Layer 5 of a small transformer language model trained on English Wikipedia (8 layers, counted from 0, width 64).
A neuron's activation on a vector x is ReLU(weights . x + bias), where the dot is the dot product.

Input weights of the MLP neurons that the questions are about. A number n stands for (n - 128) times 0.0062.
n18 (bias -0.037): 163, 121, 143, 122, 94, 122, 91, 135, 109, 168, 147, 108, 111, 164, 90, 134, 120, 110, 133, 167, 158, 97, 135, 106, 100, 104, 81, 121, 105, 170, 107, 82, 168, 171, 135, 111, 113, 154, 107, 84, 168, 188, 149, 93, 128, 74, 136, 129, 104, 166, 134, 149, 154, 131, 97, 136, 119, 137, 130, 139, 138, 153, 150, 138
n23 (bias -0.026): 157, 107, 109, 119, 97, 148, 153, 87, 166, 164, 155, 118, 104, 187, 121, 133, 107, 161, 159, 128, 117, 148, 164, 101, 136, 101, 35, 132, 121, 104, 146, 59, 122, 178, 87, 165, 141, 118, 127, 141, 134, 125, 162, 128, 109, 108, 116, 138, 108, 121, 138, 91, 113, 164, 163, 175, 110, 114, 154, 136, 129, 116, 96, 110
n40 (bias -0.033): 172, 146, 85, 115, 163, 165, 96, 174, 153, 123, 196, 75, 151, 107, 101, 125, 133, 98, 103, 203, 157, 125, 159, 56, 142, 94, 150, 93, 160, 108, 128, 139, 111, 144, 74, 165, 127, 189, 75, 119, 153, 205, 102, 127, 114, 150, 93, 151, 151, 103, 172, 165, 67, 88, 117, 101, 166, 113, 144, 98, 101, 63, 140, 116
n49 (bias -0.014): 105, 129, 133, 105, 132, 133, 119, 123, 124, 159, 174, 114, 127, 139, 104, 121, 113, 131, 143, 119, 91, 160, 142, 118, 149, 125, 88, 139, 143, 135, 121, 100, 109, 115, 137, 132, 175, 74, 159, 98, 140, 145, 158, 133, 162, 134, 116, 145, 117, 141, 155, 108, 120, 145, 205, 94, 103, 109, 110, 124, 135, 74, 144, 89
n82 (bias 0.024): 114, 87, 153, 147, 166, 112, 116, 147, 149, 148, 188, 140, 176, 112, 167, 110, 104, 121, 92, 146, 107, 150, 84, 201, 93, 112, 141, 132, 71, 100, 207, 161, 91, 107, 171, 158, 167, 128, 118, 129, 76, 87, 46, 126, 76, 151, 119, 115, 180, 112, 106, 190, 129, 154, 118, 131, 164, 109, 86, 98, 97, 100, 126, 117
n84 (bias -0.012): 149, 124, 98, 126, 105, 116, 135, 123, 110, 131, 118, 144, 169, 159, 114, 122, 150, 68, 128, 148, 135, 152, 158, 145, 109, 147, 156, 100, 129, 161, 154, 151, 108, 146, 128, 113, 148, 112, 67, 142, 98, 129, 147, 71, 127, 120, 155, 69, 141, 130, 158, 95, 132, 104, 130, 111, 136, 135, 138, 96, 119, 107, 142, 126
n125 (bias -0.028): 156, 136, 107, 87, 71, 151, 47, 125, 141, 122, 110, 178, 123, 108, 128, 154, 65, 44, 78, 176, 185, 110, 96, 110, 126, 132, 123, 73, 86, 152, 158, 114, 161, 103, 80, 178, 160, 143, 157, 78, 131, 161, 66, 105, 143, 153, 154, 141, 165, 118, 107, 185, 115, 118, 175, 135, 163, 124, 134, 151, 162, 123, 176, 136
n128 (bias -0.006): 189, 103, 119, 107, 124, 118, 144, 138, 92, 120, 124, 177, 166, 175, 84, 153, 147, 106, 98, 61, 108, 102, 125, 117, 119, 156, 149, 107, 99, 85, 133, 133, 158, 168, 120, 139, 118, 124, 131, 149, 97, 143, 131, 139, 115, 115, 164, 172, 126, 130, 140, 107, 124, 110, 111, 99, 122, 158, 136, 101, 114, 108, 151, 160
n135 (bias -0.019): 101, 151, 131, 104, 122, 103, 109, 153, 148, 78, 153, 131, 96, 161, 117, 137, 140, 144, 216, 119, 91, 126, 100, 97, 173, 100, 37, 94, 147, 159, 145, 133, 156, 159, 81, 122, 103, 89, 120, 83, 165, 142, 144, 132, 184, 133, 135, 177, 101, 106, 175, 116, 113, 126, 146, 106, 126, 90, 166, 137, 132, 87, 161, 156
n172 (bias -0.029): 106, 132, 83, 104, 121, 99, 127, 74, 128, 113, 155, 168, 120, 140, 170, 134, 146, 142, 166, 111, 104, 119, 113, 119, 164, 171, 100, 93, 160, 156, 109, 68, 162, 82, 131, 99, 130, 138, 164, 172, 128, 141, 97, 139, 120, 122, 97, 140, 121, 122, 139, 116, 123, 104, 148, 131, 118, 143, 131, 131, 153, 123, 122, 109
n173 (bias -0.034): 107, 168, 99, 94, 110, 109, 115, 35, 123, 108, 194, 96, 119, 125, 118, 136, 82, 159, 205, 151, 186, 126, 173, 94, 141, 140, 93, 132, 114, 143, 79, 92, 121, 228, 73, 140, 71, 132, 166, 111, 200, 120, 168, 111, 184, 141, 108, 148, 45, 83, 172, 81, 87, 111, 168, 147, 162, 123, 146, 170, 154, 115, 128, 194
n207 (bias -0.033): 109, 151, 111, 108, 138, 156, 105, 92, 115, 154, 110, 131, 108, 131, 104, 185, 192, 154, 116, 103, 109, 110, 154, 114, 161, 135, 156, 112, 122, 125, 150, 114, 143, 124, 104, 145, 143, 155, 144, 132, 136, 163, 109, 92, 107, 101, 165, 139, 99, 154, 86, 142, 118, 102, 127, 121, 109, 95, 168, 147, 119, 127, 111, 155
n292 (bias -0.001): 107, 120, 129, 120, 150, 123, 107, 128, 148, 125, 139, 164, 148, 115, 144, 103, 98, 133, 81, 143, 104, 103, 113, 153, 114, 123, 151, 152, 27, 127, 98, 122, 94, 159, 158, 172, 177, 168, 139, 122, 142, 102, 97, 140, 124, 148, 127, 132, 131, 117, 141, 129, 118, 144, 157, 149, 154, 137, 105, 93, 116, 102, 101, 162
n303 (bias -0.048): 181, 127, 86, 125, 92, 195, 118, 145, 145, 142, 116, 181, 61, 158, 194, 118, 103, 151, 129, 143, 166, 165, 138, 137, 118, 106, 124, 148, 139, 129, 148, 122, 140, 168, 139, 8, 118, 150, 92, 69, 103, 100, 125, 107, 116, 143, 113, 143, 142, 127, 139, 128, 91, 156, 84, 119, 120, 142, 131, 130, 149, 142, 132, 84
n311 (bias -0.033): 135, 120, 86, 132, 111, 135, 87, 146, 108, 108, 129, 106, 81, 188, 112, 100, 92, 117, 154, 95, 195, 143, 144, 77, 137, 108, 140, 135, 133, 148, 107, 120, 176, 162, 132, 109, 127, 160, 156, 113, 132, 155, 170, 72, 154, 102, 143, 131, 81, 138, 154, 112, 125, 112, 135, 159, 146, 101, 130, 190, 115, 143, 132, 175

Each question shows a token from some text and the vector x that enters the MLP there. A number n stands for (n - 128) times 0.03.

" to": 96, 143, 146, 121, 122, 166, 106, 184, 174, 136, 174, 105, 121, 172, 136, 146, 117, 79, 157, 98, 123, 146, 95, 125, 156, 193, 156, 140, 68, 161, 93, 156, 130, 129, 102, 163, 170, 142, 104, 140, 96, 170, 144, 183, 103, 78, 98, 93, 118, 84, 136, 150, 142, 115, 69, 118, 114, 110, 119, 72, 92, 136, 162, 98
The neuron with the highest activation: n40

" Racing": 98, 110, 175, 177, 113, 119, 110, 166, 136, 129, 161, 153, 198, 176, 156, 150, 135, 105, 103, 127, 121, 181, 142, 155, 96, 144, 172, 160, 44, 119, 117, 149, 116, 138, 84, 181, 157, 120, 154, 134, 144, 54, 83, 156, 113, 108, 121, 136, 120, 138, 117, 122, 90, 134, 72, 129, 148, 81, 73, 89, 90, 86, 148, 154
The neuron with the highest activation: n82

"\n": 110, 170, 121, 194, 74, 125, 89, 160, 166, 62, 162, 145, 70, 192, 151, 148, 116, 106, 108, 119, 129, 141, 108, 125, 105, 180, 119, 162, 83, 160, 117, 166, 156, 162, 122, 143, 153, 92, 117, 148, 146, 140, 114, 166, 90, 96, 128, 114, 113, 122, 141, 110, 154, 117, 164, 129, 70, 67, 80, 105, 115, 142, 159, 112
Which two neurons fire most, strongest first? n135, n311

"=": 70, 126, 89, 185, 114, 152, 107, 169, 156, 99, 156, 123, 68, 182, 160, 150, 131, 96, 156, 124, 104, 154, 129, 118, 151, 134, 122, 136, 113, 146, 151, 139, 113, 164, 56, 123, 200, 107, 144, 124, 153, 107, 144, 171, 116, 84, 140, 114, 93, 96, 129, 131, 175, 122, 160, 133, 75, 64, 58, 123, 142, 163, 126, 119
The neuron with the highest activation: n135

" the": 120, 136, 82, 172, 117, 177, 93, 185, 142, 144, 170, 129, 152, 160, 120, 156, 114, 68, 142, 111, 128, 143, 95, 127, 132, 182, 167, 124, 99, 154, 107, 171, 133, 142, 112, 162, 165, 133, 124, 95, 150, 125, 112, 160, 80, 27, 160, 116, 81, 125, 111, 172, 118, 84, 92, 153, 93, 82, 98, 120, 146, 146, 132, 137
The neuron with the highest activation: n125

" 2020": 123, 151, 57, 178, 107, 139, 73, 157, 167, 119, 152, 146, 117, 199, 199, 122, 160, 98, 124, 130, 137, 154, 124, 150, 79, 202, 162, 129, 110, 143, 85, 112, 126, 91, 135, 127, 160, 135, 127, 127, 171, 132, 116, 184, 105, 77, 98, 144, 128, 112, 116, 122, 131, 95, 72, 132, 126, 96, 78, 102, 113, 125, 155, 133
The neuron with the highest activation: n172

"\n\n": 91, 153, 126, 165, 63, 137, 113, 143, 183, 54, 170, 130, 70, 184, 160, 140, 113, 105, 139, 105, 147, 144, 143, 109, 122, 169, 103, 145, 59, 150, 98, 171, 139, 175, 104, 152, 156, 129, 124, 151, 188, 146, 139, 152, 103, 109, 124, 129, 98, 99, 144, 104, 128, 131, 157, 126, 58, 82, 85, 107, 121, 143, 142, 120
The most active neuron and its activation: n173, at about 3.4

"7": 174, 100, 114, 161, 141, 90, 99, 173, 175, 133, 137, 123, 189, 130, 137, 143, 148, 95, 144, 151, 115, 117, 106, 95, 147, 185, 151, 157, 81, 143, 135, 143, 116, 115, 121, 181, 198, 112, 81, 124, 137, 54, 109, 185, 97, 98, 110, 126, 136, 97, 150, 130, 136, 91, 90, 198, 65, 90, 108, 96, 148, 120, 110, 136
Which two neurons fire most, strongest first? n82, n292

"81": 124, 124, 114, 164, 76, 147, 83, 118, 155, 80, 197, 139, 164, 163, 148, 139, 151, 81, 153, 132, 78, 138, 102, 110, 121, 198, 166, 156, 84, 141, 116, 133, 108, 124, 113, 155, 164, 121, 88, 108, 163, 103, 118, 211, 118, 95, 116, 147, 146, 111, 129, 135, 133, 97, 112, 197, 109, 106, 81, 64, 129, 113, 130, 161
The most active neuron and its activation: n292, at about 2.9

"|": 122, 119, 127, 202, 108, 80, 89, 178, 143, 83, 166, 103, 124, 176, 160, 160, 117, 115, 124, 125, 154, 121, 135, 108, 126, 162, 156, 143, 76, 131, 128, 174, 157, 169, 94, 140, 193, 113, 131, 149, 123, 137, 162, 139, 104, 52, 105, 117, 130, 93, 135, 125, 141, 77, 98, 169, 110, 78, 52, 121, 133, 145, 152, 126
The neuron with the highest activation: n311

" In": 108, 117, 115, 155, 146, 145, 94, 140, 156, 83, 132, 133, 146, 196, 155, 124, 152, 87, 144, 111, 131, 145, 86, 126, 124, 187, 125, 153, 66, 180, 141, 172, 138, 132, 110, 181, 183, 128, 134, 172, 146, 128, 133, 160, 66, 80, 136, 89, 103, 92, 132, 92, 135, 78, 89, 107, 101, 103, 95, 132, 105, 146, 175, 107
The neuron with the highest activation: n84

",": 134, 128, 92, 139, 118, 208, 95, 153, 138, 100, 161, 134, 104, 190, 181, 152, 126, 112, 130, 77, 159, 169, 151, 149, 102, 205, 151, 152, 85, 164, 107, 177, 108, 104, 110, 95, 120, 131, 147, 144, 147, 132, 133, 162, 108, 70, 98, 112, 96, 144, 111, 121, 138, 103, 93, 158, 101, 91, 77, 79, 116, 137, 151, 102
The neuron with the highest activation: n303

"0": 170, 118, 143, 180, 113, 121, 104, 153, 161, 107, 171, 144, 173, 147, 115, 139, 135, 65, 148, 128, 80, 128, 89, 96, 125, 175, 168, 150, 86, 150, 123, 143, 109, 113, 150, 173, 177, 146, 90, 99, 133, 52, 92, 172, 123, 75, 95, 165, 157, 121, 111, 143, 145, 93, 117, 199, 130, 109, 87, 70, 140, 108, 112, 141
The neuron with the highest activation: n82

" before": 109, 127, 116, 116, 140, 167, 84, 131, 167, 133, 144, 116, 137, 198, 155, 134, 104, 77, 126, 84, 159, 189, 123, 125, 128, 209, 148, 130, 94, 172, 95, 168, 161, 140, 124, 183, 143, 101, 115, 158, 128, 141, 121, 154, 105, 91, 148, 93, 91, 95, 125, 115, 115, 122, 69, 136, 98, 126, 83, 81, 98, 150, 172, 100
The most active neuron and its activation: n84, at about 1.8